Layer 5 of a small transformer language model trained on English Wikipedia (8 layers, counted from 0, width 128). Numbers have three digits each and are written without spaces.
In attention head 0, each number of a token's query is one row of weights dot the token's vector x. The head spreads its attention over the tokens so far by the softmax of query dot key.

Query weights of the head. A number n stands for (n - 500) times 0.0019.
q0: 425466364463488483515571636569558662648503629588605588565646460543428606551448545396578416567581446436545399497425401395564421489472477690404460635680503563396383454517443514596439511666540418400454450229604503545492395472344567513455575377617503529704607459529687579562480473503489537480401372576597474380477425705371387360695272660483517580542682529536450506401452526363578718370559
q1: 573433373433452553532487580672448427524570352510585667538426412344596433699436487513412526442411498552626458693407524623395415592556461408505377423660572407587692610556415388437532537626419500612374477459469550404450518633529518485485407439495466484421513522564484421371565466696605375515350455407618559458539563516524487607500636528502656631513444476553413557621389560587532439577558
q2: 417692579483392527672557575372569425402467523560548308440383553522411511405396431543447652426422641435535519547428442436433540367489355483416429641412464412590484322386409596559405604539667514492555404422294438411489494525364455575486447468409489588568614550398463454597467417460461459432466468246471399540381428375644539494622612283527388505489455674551388216554516536503494446593505
q3: 371599491481609338713513652371435533585486353551525474364371490516410236557479337603497551441484503486382487565519500373403408680691561516616342733712375513534549646494542525562321478702461519420541441460297506444423571598626474540390512553551369490515661454624566528553545347602575427484454497169568455228378550423484487425500799398448551647680395614553411450446409503549684326451403
q4: 644615610525327694389486402591362349603293500441253281403325468514416306541458547692602504545459633362510560683798449453634543569497560625620524382421536661273510424476622564415489517511644410271368774677507551605537404500405716532575524503500465549680683587604493507616496703446638531465450530425297420600479418482368404837493378531493428437655314553229561526477438504532453618453544
q5: 529547543518570588460182329478479243536438493610636618546652431431644607465421302593605370610405476615521373507584458521649529411412464251564401618574513335294367457379504452522526354529739578354633601541518594507534646283384220443507402528399414417568460324550701365304670901485595379511467514772465554493681479355416533492601368518760415611585412482402500360497285547375485544462630
q6: 685281477557552448541476325560487324575500480632616487596572466466567538536494399545554490447311465682306745399558521545557534428604362483434279616472596447730379318470477516561269371503419434217586532632423438403458537560745449350464451415393497650643503702404652467490436603654758507619554481503416719326382399617650541564577401437551391527388626473594365647641422564473573466465712
q7: 407627326604542402594625662471483543409422715352520440369426378445526441665704512428300546363664497478517474349296515506512622586460558500483631397497554439530528408446690592544479347447465454489529327614427520638605567580337518712545632477572503445574477467583258528511459419453410420471441520479382431465352528462680465476428623497400563552583450597542467606462658336556443574659523
q8: 466633336596370399587622794578339576350377681474557463511602675355478405449344465573656656393605521322593273519647457371560648617569369349576485613366476570641641467672338461282598550466235548661570679358761604378627481632478399379583593518396356463416519553662588646738898295580531551562575597458529478727470522600421451465404603275432471378391371534532610442521598605443292523607312
q9: 563274449684595468474311386581383507574528470641383511471460607588618504453429244500695463463267521535436781452635600436667560572575500489446391545636582313816315322522529482646284567295478456482580574636297439443345519515611567351313440622379595504573315335394515460532681651342631373656545397613607511474474261493586574857559398281613540449446466339500429816600572607638282413482500
q10: 677436461522286608500437368493469429566751441564601732613637637399604666571415403496554450530353575603368500767497327503511390553549507383711305493548487177390490507504482479602263683449446486355589420690583437402531518425616446403451337402496389597650662500396689242472442621625554564415628667551399586232442483532394555652532564736438380571472709347497521511661367380683564640355795
q11: 320741422530534610517650542403510512426247584428311675611507500304503422458591666531344753592588547553320417450587674314386571559442567608516683348442377315614383434356688503315446551513457589414507663448530416574490624477377386250506423532377520483541360465546668464445480444490603513562294619436484628439467764523689608353427641582385438649487703493359682500438516446551552388478448
q12: 592406497549544580519318476445680434615713478401406378551542469500286418467472351317472482463428567513494592352500388429389616581446512584527361547579670402555407494428479453528450550605537682350482355586503470536520680436565657311267423798405680494666417471494415473336589609641578400612568500359568500537359565497413537345567479482659428515608562385580544603326542438397354544432700
q13: 600465551500457519389335547545540539594531444721413615446582603551510579462521583629629452479459558415360426548562436432244562585525312503465358500725393602457366669652561481614536466328561484481474426594406488631561571554397617601409602581574391417445542644356536674566494395595675554563559376654562570529548360365650373497590150353719472516513660742649611443371578303360440658571544
q14: 455316359699468507549338374356493375673335444497569456382547623699476690281444511521404428646554500496483644517748554493611332584453600643460240381616589500533389517497442398396660711465514463335537546600476437527507403429503566535627556300404404592552665641476634382433284413398513672662500470619288561552847357332413510478524357622497736585557650535440391654602537535615536661464523
q15: 532244620496419486496644756464476540515454526447618539362398658439618750571559466482450547563707483416233792612455451535540628740490366525416532321788490378329452443648575441547609555442558312403692445399500316584723536411341634303381469598428546500343432723432533581465576359423645595440343538405462223390421378421613435538217536632424419475482515307344665406349622536442526496445556
q16: 406416351400547412568491649692424406500578340572588608446503400306506453569533352513406570421479486674327479424559649462699215601450424358417342450609494512431537407443603433712617485592360428731566564708378544353396482560573457568485436583473533470540479572560491583408582531522577446527331591398547650317552468333583697356558536292450461458509497500512357723446331512497450593477544
q17: 410550585550529448571497640587274534565416531591624414464533424430497325607515425584492550456595471387432461545573468462472494640584677540475467520437428709505423600687594344486426457576598514508469592500407622467473460450562432644484481706620391369556629404506295368503548529637524426649480538460549428580276459385511492423430691342460489406519375315365371538429593610526666517487383
q18: 600641438503421564442336448486355591408512549480434731514592460423449678494516597518454594563547522530472520431456390431526651603525612514422553372348603353470465241567449489526756536560637385519412623500480533547609396596406569433461470608480372571298306563263471550276460543392492508517656519433489565459574387531633618668520463387484522602464500540467530321500603463688509529601428
q19: 362593530462427475513636586620441536423473490585483497274505638464373443490549526492513617436488411495525495469237639402456758477535579642552528487416432599558444490650368468565665539420500367566606498569556638478558377590372618566520606537500452546457546563495442590646416395576495477560562584474547490549513574528554382495439661434395570409497453567416500383381500523606410378493440
q20: 465507490417418561560728480524570412342317521521661479455354695744361336343322413486517618494575520463510409371604544466367642633602482613408373507733597659520675596390694507564440393468629562497666500457577419584473542500601525340548386510562607562566329590614249534662301344372614606606327322216608490557549588831472447599594751390497356275483603306534487576510608549486363464396510
q21: 401465663605546401484402528366392458594377357469537386531397478516459431425547695424372625600282403632383612346552620494574611723438449370550199549631497653558467582557443512594277328474359560635592531378346556386302526610615503342447432658608430627533551436497447406519513375716611450702419482373571468383439531506448536618465709383337412468450396361540540594572357423335477598393565
q22: 368542548412484491422425527540471469488562336548606424401449549598451406479514452641549748288604434558571457629412417400466547515646568673282449534516333643488462642638315280503451491596460434553497353483433521287611364533567540490443473583418503457451592550558582470411531297534503506473481535413559591537580491509568386275451657427635518524482276565594362526506381552587655228242312
q23: 561638563382392434400566598568764487414329782390448735667573778459334493320327398427395622478417398414582395463794543559422479563513486576493503348256782551419519379483372558479387392435619580513534510489303333379516623386388531348596382661517537500506514393443591500533524532320516470467452497407356440348456493602472387682537265440484477490413483565513383514427368401373370777581474
q24: 316637524665352574634622538429506454525592715464459433395353494598433434476394478513426518619461676555370399371468599462605491404494420410563440622516537582477625530584594603379568547556288482559360388524435592364363565705432583311596462637738579555485488596512468578616439471422445437548404447378361497425592461580354596523353558546362437442485335500710430330500548629724277594577303
q25: 342305632515665436524304586607500441461312530515557568447494300536586418418462537595446506511581418373434557368580506302632463652570392403611450445622486367469345635509299526630533314416297585511689532500422520532500413579500530473491537295559562482475649557494485558457637519631754503485515428503333453351413526378367398418411553538443509491708430600460494556439410476240432406557517
q26: 436400327504646377466738504703385598352436504213522674596610537556403538320626562404493485185540291480467470545395336392176615217606459481467331580654455586543670333320559396587424414632271603583400399525417486384689663600556504492529558424444649399525620539660859408344612556592616430474678616710572574595508435489648417445500456511507342645673572477731450649479697470637671423565489
q27: 496514411619392449247633551360662526564541753641686517483414595500349680507602453439539644552442573511517430535290441676574665503388422486435507264453438322430281545407556470504479615227402614517392490579447290476320465517570553535644375412556556500606423624354417689589296598282342376555507473575422587536567531395343585522423344483547448403156550233368352672637633500596529371510712
q28: 503246563348475408550612497649488520506373432461582479443610479421375569428494402534515506415349310646535619433576338382479456407441399407494572717487418555401506452554645494707592523675546593316503447497466556444564601272692641534637485482367488324546506398554560401373473617702534461557509350584550720410582435460447639394391376606597530446602528451623258656332533414454468379488488
q29: 547407336650366640588486665239394466270471575457436417658693383413564627464561413366332537475546421585571419513707703484487661562493443554382586616369568617462678546408490676480415333676530477420583474725544497487679331576644362455536623448553507224367574506480341566510691328432472460487480506534406344762554387443245382662604523430558451447585606483326632581450533362578552432584448
q30: 286563545631453407496635695571609610342698273622534363402597468273709434713604666610504646579452503375586664336620589534489641545372329392375423594558451447517483489682511473741561480439411672630341397496364486393432679780496418472479524397419631397446383507451434566690258510634573580486439541594569440471553634450316410264486546525353497853385504511661320437649618493550592467596663
q31: 569342660590351339496248626384357371405322673728570579493560677580518404596427369511587594718532544739710446366486545542755507539535700291394343430284597633476322489443536462471489295624515507587439458500638444419531467546623449427482301739457446641473446324399425479648250672519548685575405594515416683382504356511408577534540350392476695629568478621531469371588743729570575711448426
q32: 404583579481445437426543445343603489512549399485478765530653565523534449373347662465511160592541615760131175370614668456523434369455496481444508811406564660511482598402519482651446265616638609625439574363661338212198504651649573414474382322238549610594443555508449425548534486352518320737504382375264413527531511347508411444454628595335507424523449430515544572539307270597298465493608
q33: 346467592452435243546726453639407472338220785423579759353409676429332707485411535535276597524289376317518507549313500457018618419467459534453496504546372586532429330533333543583534547428530743593418442450590554486625572474478500521540536667221615727479425700504754500565642521618465478651477525340464482515665728627352515401478596507532595578419462485587239480483336436473477347644453
q34: 434539538481208613647588534391586587531408544592556554381611445383504528492379544604344621446568445367504637359598545534543615611610586603458603381316651609478489465366276597508394642402484612234535549605813613315314339342543465312409650844543775380301270467620709489708297467385759492381666523472496369496363640520346370664364469419317477473458437204545343508435690135476520568552629
q35: 615610558593635279616535543691513406353467395500460617412690268469517344517491608614569431641439654364463514615637388507608542565406343489311459310461430596381520281476424503391602547364458620616538670682399500322546399548368239395557567433514572490467545824373439398483445519436503698425595413567249668359316554531440647547566209579331476311449556451543520514561426462479460744577301
q36: 488681492504524542342644688449552598417621389462478496489420718570446364634550726416551742680352636417417508473575545534277428622420649311546477345492543442441312654251570522441618137378227477496562376579500308315478555588219676635439406647360574364293738448732428492341375638361467565546575545425308442508707459617172311291434535647429622639489445488605440476511326484670403675388720
q37: 359528607600603488578488415665411598216276516555504572476543584452468261591500521268548560690433367410768468528539639341460492674469480288500393705860433552305481325583480377696589241484258456411448411789552597407278277559435698626590322465464600632633456416536583137469532316595477468544696504525407659430347508347606784644496587368569512492603373524527215820579535771467579389666606
q38: 532347486457884479423622646406538534598465299574625678620528212421460378422634474522442475430504476534705702356451402604482786539339739307496408379578430550370592543288579331507325469467587390742443604415482521608500627535688239480633320510507468557602514486628733465510450480588490610472500379500260479430432497331412587527450582593572493586553127715392624568584567594529448471389644
q39: 585714615514449651500529541653500314529534475678596704535521362454486547232587607613465574559441279760407528511640674613568514385600742432348476536646241532443611433660299367317629401403408458425504421385400668538456536580429425480548555517458666574393745348574489538569606500565557685322317599655572349514624630567507375590334405672483618525462204518428429556583417407547783366520638
q40: 383623419486472570783595523417441558573441490615364452601584517672531482328613279638558359446637714588493435603490604851642567476543493625426429448606421579471480500166493727528708454441624480484640510643576500590497497412200486357601358283438531606490593805527443419580552478479465568456476510504457449598569387521319427514788673371566631606433367441556375543558507386476675581408577
q41: 468359426386493389605540700439473346720641471500359461514545475468632518567578504559736304507476463492500514464411735624493664535483500688633563536551500429565534747325450568258392606522529535449235342484607155490680356451521263400570469310528667443463339595521640461559393430442463440363446390358541352714450617564500569417400539585599696337493282677476736444557583547685552314455778
q42: 253534398305597460638587394607822379618591462683579563395568544390595409478661389494494431450598434493726497472427691491471581584724621410389463651526529638356620597463503733458628591398399540342619688571503451494494484531383522443411503494544670425608456440453490457528592674390541547450673445693594400548380476361484395414491469563615379603618616401543576543559558494474546565521276
q43: 568571201300721497526592555460541520395619544726555486489679414378475276514226355411489450580643422184531486554320586303486570637367807580489567489485460347814493567486461545605678448529482344452568465504428465312459710592407439492542455538482721632483550534568603401462281503412392468673471389423569624434478194414478794629493461600476299425588329449566507496463507623649574573448619
q44: 676353613490562412339330627534302456473507322537676624517536453547561524503571658451598382281484570504624503442353422288527552361579551661718540569615556661596401804789487351579404649507300543442527627485568500330465493607476714504566578382473517466426605448349691735461723314514491470547466562469617390534612523544565510343463727661406586513437582462373374415484569381418539600377589
q45: 687477542578373396629611547474525476566538497461393432539372431533425527391548642282526673394347441660601255703446466503707540590608484606497407427523418399338466523555759481579586390602529448538532362617428579402609414561503562343618598734315422289410382481416588753611487442620430423419563626613528296633500396513663474328448545617491478753343354457478416449597433329374392640560522
q46: 707323692416478547400500608595429493606230468407355722576360601413252281291586533612545598558463546262530398595561544517391432356432409553572682472360474510507586517445351768525588426535374390466535574535353328375437415441521370347398419490517389726656412433410576335364430493546533486372539581575449569543325510427305567688643348639332380389727443567247306438415544426443598468698469
q47: 493427635580586643347775574554516525351568643751506354404520480537433448605448538628544453584490389439630547527626518384514435464644564571457385585534584450407398424249547500595317361510762652384304600474540360539375564573487230523441303344393593593490487465729576503696601578455450559497286474421639636411540412591364381748537543533407177640447476374432442437450451379384503562465641
q48: 241553613323623399707583645454374597508261496458556420458443519696669595576521396330512519496568285656426504608608601314364429451590430328364644327508717435441763443477225459441547345426546337407412289427287679601625504378658671340492545466692534550453481544561730462552805381543457455443527470547641618296357392562277453557485656477422511622648512617507142818417455481469684721641410
q49: 507638540515451521437421627474369400255476455507440547460285573471592553471396424326559647449597549348411526640380454783378448414739356470604522571466378412584552627291475451433489465604386409500558553492301564365367426572666511673647489532431686296351408269595489525521349339181565579663284475470528696676739710129757530361577580369535396580529272563599504615308400430459439402422454
q50: 421441623722574567500561660456407550269450436448569509371601550500585371417520679445619359555476417463630465563415464527503308383500610421574411538664346541318580599568497425621475476456519543690572639528525494445626456534777506549408449357669525484473773494494510494518582602622280349299570385391588633385544461531455468470437271596467426528522688573482551493520360636370679346461692
q51: 493423453493387422530538507305627531552390586464496518518169345423607436511409614326552467578665576703408533349599477429504387471683308560633605605447418603644563420666562722474258631440437569613675493508552639375391619790441708525658592296745555364361544479504712475421644531568438721467452614384521445702799575360549604201346329438740421299634418541500451415352489356395408466489500
q52: 456497503315358631531521604557374339520644500321338670533338466483631410698574500507348453353687478565464588669598415393429479646651300302454460397545603688596481310520520335575449558456683410419453698519365516343432432370426402398658646533594591423449463342386194566376483676490481500663575438503497437369530343628445302504335500433639490544430390681422542687453595564483370583584681
q53: 500398601634599550263535662359550522285625472598427571399379634565569581389419379549572576370557322577493466321619586510555444574680693604366716294662716411487523609557463345368337332379596591497623695481531709530565587337620507704269344550343486524308335579490532520463366433489529638537497430437483697654552513716563569446589520691563571623449640462440385457468787493483482412543537
q54: 596384496405504212694568592658369606685480578356617271439385342478599549428520413772386518425529528664677504393581423493563481662646441429536597672462276467451576663734558518545389507530452634475653309422445493493745596703441515525504606642537409467365235612631526597614636476373596417496656344522642562276522621515440140473434594627342468635677593690433644753394521659485652414595475
q55: 434466666455234554535642393486540510402559539320340696619676272178552504449579647425410555647557454349620542594477590513441373527392430591666466461543426414569572435241455570553349460542309579453565500453646349436658898497677462492517373540466610455438424464514343544692580591337419664579570664433380545243420721469387346434445394562507510514286493395450546518393696510511407631394476
q56: 442532645481625596373599565410506434536644578516525452428284570654385454450482473523436657539591382411602529471454674349526294424469587578578576536240334672476512573721538571422523617338494551497408367417513584457329409478609536554534246572605682723369670482602467550531644452556518506614552488569503519477625509465647289372366716576380481446503679302716485617650335564533557372426438
q57: 536504376222310440496455371384566334441686643635559371532401536250453556667414594507736493369479397515461544391245648343602533500377806588812607541567547734190411446422299417375511674350471622500608350508562479525424599604449511472486416289486421478401435614338489617507496358511378365479515441637556220378496402612430493259439292489420564611447670408332576553419507606610380496521521
q58: 419340462402407592393489335717598480415526450648709302311592497434724604641650395507454419523408586693537546279719621520341596442452486532692514414360529559510377476503556416475585520355626369544458635688198483402593684462549609716353615408486469608517374243382576579565668520518260503673610426471507323561451473426696620511566580420544837503500432358568587372373568616521395471429589
q59: 541402406486615454403441461486281389424558600540529487731360391490701521557550698640374612528543436442474476565444639746538462517510445628583457691542623226409726510697426653690366431662602413572605575458469628602344490513589455321503356510371409486329561529588458390450367554330554594564603326368493419666493322517656349414381460267451477328309555655700441664608477483576617695588517
q60: 564453493578694323414299461395575449507478380477620533420540456497635427517568696733541446622349344392565581463454440578422697361507405476236437404444528621445484473364648332462483571654364347610376331489483742588320367547364541545612441261487372621478490432470371331451415601459433374587462810317353447486493529649459449464517670574685454584381328318467383482409375514517633514643319
q61: 608353626419362343545414637584374620589453264381325727467523581604483386424475378608362540562372510643507348436487253484463483470615595415431560448531643362680423437354671506466527526595524483393269357439327650373252309590524364640546682444436430581414611506644357467497385711638630331557685409816467623483591333439545541404571463490613573554497555510507494553475635558367668528481457
q62: 642500619454655446520732475451620362417356570487636428597523333395379611519380599666572497327478478353602381688433617497351517442465341487503516303645388500581565581655493487264543456693503665547604532636721316580444294338559520452449563239556562520385516484552581503538336423393537390626626601537402341620408602391470523452516558607468555627371376500449579380549602464497353325822535
q63: 313346530531649564244500666476444326608456546439543521412372176352507465500528446401383579375530562518490386500380597447702637425416476318524473468681366799352628435402298599465521590378618445626565537450500430467421382558510385384402527688607514627438735460503354381500600261542649524364339410496540657602528624365219476613517456476387676390259570451457569265461399608486414528507635

Each question shows a short text with each token's key, already scaled and adjusted for position as the last token sees it. A number n stands for (n - 500) times 0.0021.

Then comes the last token's vector x. A number n stands for (n - 500) times 0.0048.

0 "e": 515512518485487434419571601341346606061719472532459523536523457600580445414541759566797569508403456511506486473503317398448456587561506488560551421495491500514483485536506530565469505501546472
1 "ec": 540495499487507416398561575352372581062721494524487552543541431604568464385541686556778586493429466476521505507470314397455420549534515486619558383492503485567451473554482507546465480519580487
2 "h": 504436520455535411443636594329383556141694418575511599528612453552552487424524711593851593439374454433543517498499334357431454558567527489600556503514508492624438524551511557499484513539517488
3 " and": 472515471457495476314647579336329551229667402486484596477569392408481466515581685521718531539517537377518449473520450434472571615573556485582493626471442422494485534444570518517456429589496509
4 " in": 547426433321596389191685548247378540254673463477455443539588380346513480435661697492826384526484444376566449518468380499510581509494599542519495596467482540593465423379572570522385531655503519
5 "f": 561502437286571329259681545304470453341579505477475354513497516378489604451656639620697469646501495299672628650458320454590599524513502460484531562410495517602511454378568634535499598507515437
x: 487431388423605590474595442465387631674294649580492477626498574367383683513647573393466564713483495496489324470528525548593408543649415477521487530448522607506349475496649375634449482386257433461375572390516681670521446498377537745560637532494595278400510579591499644639528599330353637528494590598430561527604397587522479571563235475487591624340631495353516577614437427475566625342434
Which two tokens does the last token look at most, in order? 4 " in", 5 "f"

0 "am": 533489496468521445465570580364365593090690473546479507491540429587562466444504764574778599497396485524483476491507372371435453591524555510561546426484515501562456468544545516561478476515566451
1 "'s": 524486539430431370341632563282357598080733403501492495531591418465584444406562775544795547565364484472484430515462313437450509549493536512521564487509503523479454520476592499580501504498560470
2 " s": 520397476391449390279610473375423546200673489430499560557626479480484413413543632595776505519478508359491500564476404438563528562568466503494559498397520423540505439550583539549534465506412524
3 "ear": 484420480389562463342679574458417541293635469444416540607529415489509504315535685455741499416499536378476624465420406528524521548372563500445471490441483457685514458487473429578442465499442477
4 "ch": 557468469453565473291568545326312490172586462449504478520559555443669518367657637566862499539609521445556515469583394385491464556470424434577567539449548485541538507549518468487594647489520467
5 ".": 491476517486500412412670662306334533142736445496496484488527489506609497402531784585801513516394456506445529495481468415457482516534586580474516448485564449442397497465479566549436510433577551
x: 505435424587537495523454344456520411580314559649568509471517549461463507514605546547493359383522307526445386456712607531375566474564520487591454562564352450412482491883626481623538416359577553709463619198481507629503565570421574744498549375366539509510471544536529498572468353479475571403498470523464478501602409601793526596594347439419654482520446651512523518561341619484536542515497
To which token does the last token give the most attention? 5 "."

0 "ter": 510523532485486413420584607342336574060713480551487551534536451621605449406562793564793591506441464497486487502487352397438456544535541521555580413479498499512500523521509540560505506472543461
1 " the": 527490552427412353349633612274328569072715429480487479529616441459584421427534818565815520524374492485459441547466366467477508579533561533522521479511507509529454502477593535527506510530570496
2 " ": 496412563472342355315600590326474586210545477415482452604601461465501426398499625577782536597506502388568491604529382475592595539541517573512534507521498400542506440477551520480558484566566452
3 "end": 496406463359594428202663643313393500279700465413394508554629476426614513308652664459844498454518546315453554492510412406610553619480490504502578623556459472561487457403544489468509566560531505
4 " of": 583477455260544375221723540233294498205645428463448469592562384267580441385580742522914436550495519388517459586473473473541649533447514562527534561574469444559511409400563523533430587598632514
5 " W": 446450467266413358332674612351349554278671425361507388641590516400486401332606660635796447507414500334522518515466381373531507568612478477371511459558499519577422430438508559499612518516516464
x: 489535300434395521427575356476574517530161561549467591532439512348447515398556579516439468444631296511373538537425459548442483510432469570446601446452561582384429503529505462585531604417363384494485585163481550470455552498544479672464672470567465431486419507569463448589424404410576542282537572585362459549654323536465487676577272411448570550479453421501523409621534517666434369564487
Which two tokens does the last token look at most, in order? 4 " of", 1 " the"

0 "S": 521487508484506413397606614332341590114709453543472508509538465593570436448506766557769569515391468471483477512473313382462445580550514501553565443484515507501490506516509515537501520478530485
1 "t": 432485543441527377343616572392283629239642382461488497546556483533596447415486721561700435516513576381596403597380360428411523486609548512467609416602408528526512519483537445461480440489581453
2 "ate": 394456544479562403431635616394200626164621420504417544551539470397564491412641793513788466381504488408592569479461432374417474597554498489548523540545427482510558480493425436358529585597518412
3 " S": 566431450406516376352620528513390526283607453426547485565584571484461478464463628608718478498499494422510464630477408352517463529648450559487514483465474425536501417566538509530555462506402414
4 "ec": 533403387416611383520515475482511479321614473456489386533453465500422578433399519584647557486511498354641707567403394452531458437453539566590528447475456505716438365550376444432419538553568388
5 "re": 681481454406687434355571578507330524420684340487565348603541578527483565403539554555772419436472496308671543546413531417554462481557553470505573520481467564494553278516447478368459571557456586
x: 550535553501408579405491615492302640552453537475717467397424472410465426541447612389643475328474604446539513210511695322320552621447582568456582407371516474506578462509681446476519596495617287435662636312518480602659567537423375762684464493414535464266376518542372417435580380456639525397604559646461447409557467462394473728519430498615451570371639473429455455457555407533414479624511
Which token does the last token look at most, and with what share of its attention? 2 "ate", with about 30%

0 "r": 523491521482490454445567581354365585083735456523463532529526475613577433411522742571767568524386472521501494501483311403465446583532516479540569410471485459548484489521516527540475502482523498
1 "r": 543474508476494444440570583353363585082735456523499521534521473608574435413520741572766568524386472521501494501483311403465446583532516479540569410471485459548484489521516527540475502482523498
2 "iv": 539508499526497468423565569380347574095730445476532506518522458565572463392565676563753563513436476499536516521491318401466462594534557451616570387498501474492467479514519484610497483452507490
3 "ed": 484479482478499469422583610358305575085715440467539541514533427543555480472551735542780588485435496465445479455558372402377451554591571465526559498540471478508471494464555487572499520479528496
4 " at": 510500513310523410205653604266328570186711476501472476591570385405521489384616788416866540453354565350530415505503379454405554508515597520501508498544528511524418501361543459534371545584552468
5 " by": 535507443321485418237631539222273593164663435528519418570550402361558479424664786518878500477425531465488398524485412440438570503502542503510507525485515490541557511437595576498420537602550478
x: 471567374501505511468432339348491473450369638565515463430548624350428555445654527538564372376499430425633389537611509502550647552523502429457476515482434525355598562520496509431516459340455535605491644241380549590542551452534419841603649300463468426426556499465446573553556407327558450516424418512430550556559480435664486761495437514603588634543483688351519477557237494547520602403475
To which token does the last token give the most attention? 4 " at"

0 " on": 528516545472512352306620600240340597078767482507489556539589436544653387403616823541852513566451471467501461499453341424456524554534569528482549438476490519527489469447562585555452517536546471
1 " the": 551482547438421345306642605248321586055739444473491473537596461482616406419545847559843522542373501500443442522461348452466509585516538517496520459518531516513484509469588550540497531518573481
2 " b": 468398494347452354330655589290417493164689466440514523578613426449556495399498685595800457526492496441609519534459347454523555598504539535528478485466427510594474428508556553539528472509479514
3 "o": 561392493344531369351681499466471585344604507424415540638614395457462447419470646677802556520519572426586543559475395408522626511631618495613524443374413483497526385500437513548408468532562505
4 "ard": 500404457439577486312626669299418507227593460469432529490557432461557462370637608567776480486528545467573626459611475411501546561553533444560532534498477489518466384461524464587463679520512515
5 " as": 571531486348534471345633594307281566211670425419488444541511403372510501431621782484816574528349479444493431533442418561533539525455485496501514553461508562519453479413485474541392565573457436
x: 426559301564509502441486190381420401405533657654670438528462454423362553443658532547583406392582438352608479420506476377390478608520341478337515381522337499316717545559518519495409354383325414531477676351435448470562520359541476775556555335375423434524502572497490545605539372400367594486424566538540553548463434493657500631554445484567567584433412660385548531533262346625555500504329
Which two tokens does the last token look at most, in order? 1 " the", 0 " on"

0 "r": 523491521482490454445567581354365585083735456523463532529526475613577433411522742571767568524386472521501494501483311403465446583532516479540569410471485459548484489521516527540475502482523498
1 "am": 539507515499524459455569600408372591094702457538531503480512440598502455439506742546761566470403463504496466483498380358450463589558565473575514453450497501557458480524536540548486479483528491
2 "'s": 503525515404441388324659549266374577140704386473493475544587397377570480416570730535770522585392521436471414556443357472466560542472538513507552509524484546470406534437605466579516513515550479
3 " s": 507384458354441377270618474373454533228645496430512490545608472480467409407541613603756500532498513347496499567477411446571541548572444496489568511387524418545510427553602540540546468512407535
4 "ear": 550404443366573449350681571454435534307614450457436486594503413484492504322515681465722500420474529359483631465419394520535536558381557501448469508428479445696514442485476449578447474511439474
5 "ch": 519481458435547481274569541321324490179580450448543454509546551442646517377650624565850492538608518433561519476572389389498466559480417419574563548435544475545535501549531482479589637491506482
x: 452540422354560528462655407459482465437535625367541538530400532387415633405753472462352491528669499560560350422655567451497452390451463559497628568480463549301413567447572733611517571248491478580626485244386577487620335444488322738484622402495389531298582566556387539787480499377409372506567684597366479500492300577560328443532456505481395334425564611432389500502551471549507518567489
To which token does the last token give the most attention? 2 "'s"

0 " g": 511508516495464410385563602348364587088743484533472525541572453600601437408541756574753569519412483496478474484515327410433458584528529496533546417480525454524482493533523541559480461510512495
1 "l": 536408503378524386353628554467531569291527489489482603615709495425539498436645655686628495568450479436575484538425439442540543551590567466474518511544454455495466422475563502583483550539492506
2 "o": 534467598411447368370701477469524708421515400501443552661640404428459541409528577625727460521475477398611414523409540511577666503515491515520493648423450465499493417494491409534372539545480553
3 "b": 480507527444474479387588568364440581269652374439479469558588408562603484420527635525724477494516423408576561583448436411565556591488582457568585586472479516698460425505499479540442570470531459
4 "al": 531475550427456354409607546376322509242732375528519484547531466432548459446475730583721473551462480398498418474444450338539510546446555495440566566484480526518505369434484465583538478583458509
5 "ly": 549477442399531385372646531311427589181659402492526409542510449426501509414529654504771483452529485365414576560493450482447528433489622536510526559524472534538500481520461404539529602509555412
x: 464630360406480497428595496540389472436409442610527545422736498250385538465574511421429644439510522561564576495525490384461538481394495391367391542418441557443556555535629729505514528183465526565538552329596507542666586502512479738584606360431423554269561654435380564551503506338517478400519543575382536493564420462727413592439562432399719392643447786465488473542399330444650460518477
To which token does the last token give the most attention? 0 " g"

0 "oc": 517510510506445470456565598339397565074702433545460507488512453600571450410520744587750575459412426491510485519443309403445419591553558477586584424493547480515487501547514539533502469466542436
1 "c": 541490503486501439466570632377365580063701460546501516509503443622563443414502734560726591484428434510499508458459335412422435577564548492575577408486502481494488503521498513552494492499542443
2 "up": 498460505478553395447589590347325573109700492518526573538498426569562475427551707534786591513433434464523558508419365363428478559571565489525598461474511516500512492510560573503461507492537495
3 "i": 524477462549508526533481475471393551251608376454533536475483482497462545505481611579699551443511451390536536542442300419581524646503508506510569520446453401469515502555487562515409447564461467
4 "ed": 496506452435542513433611595421247551142714369412548489481484450414515491502520718470701530543475376430466531544507450456373435566559574446501555553501481462514505488464528468605432469487505470
5 ",": 514450541498472506448631687362327533225629405512498545425496491474517531431510709548730537544449442465536463461498498453497519553546623507481511507490518501456447560394532513532456504532571477
x: 551434488572514367483550405542449412626357566589546440413443623455497559527670549562551477480584343594494408448632604447410556574511466399449398452637409597346573582637587542655497458427482519544452597289455438606580563614433558896580492317426491317549498693556430495540469378379559554478438450414346509558584571578704481666489582524513686454605414647462540481631436474589667526555403
To which token does the last token give the most attention? 1 "c"

0 "ing": 523515522492491432419582612342324576074731460525465524520542432600605440416554784556796586513410452512494490465508323384418463573533521512558560433510498492509465490531507530573484522489547481
1 "s": 549517498494488437418615647381326596060714440532485528510537463575605464407560745559818564504422486509488476460523345370413475568539555528552538472522505508497465514508478504604517513494517461
2 ",": 475529497460412446380654661278331559122646428485487514464563488441632450404562777557817533562460516491536462466474478454489526564541616506511545496490544494478472575446593504529451518542580523
3 " e": 547420477357435410247596510356434654295702445474444528564643438398568393339609708558784447550445539350539454471441391444547554604466593527449534523398516463566523512400526582512429507528473470
4 "le": 574440442381586348367665630307380542268638442498489421624583460449460494367639695494804442447436464422667507542473399451610476596520500378545531605365520561445479506451509548582538569477501444
5 "ct": 523485394419569443333550623413344519215591423442585503461550418424457531425661685549707417504515557341667592477593386449562473572402506419631513497512503449457439433505441431564395556584528419
x: 575370573490527426536530327379504454420367668454657531618518449460380673541583445612285678480417276354427435502422539433509488376635512560357434496361566685271279627509758458609521486357400418552594450406656550444565405474402530754524435461443519348252522513556395307571551500480394510448448392504496617683519581524439434509403451416420463335348451540440405435607599589634498608492455
Which token does the last token look at most, and with what share of its attention? 2 ",", with about 40%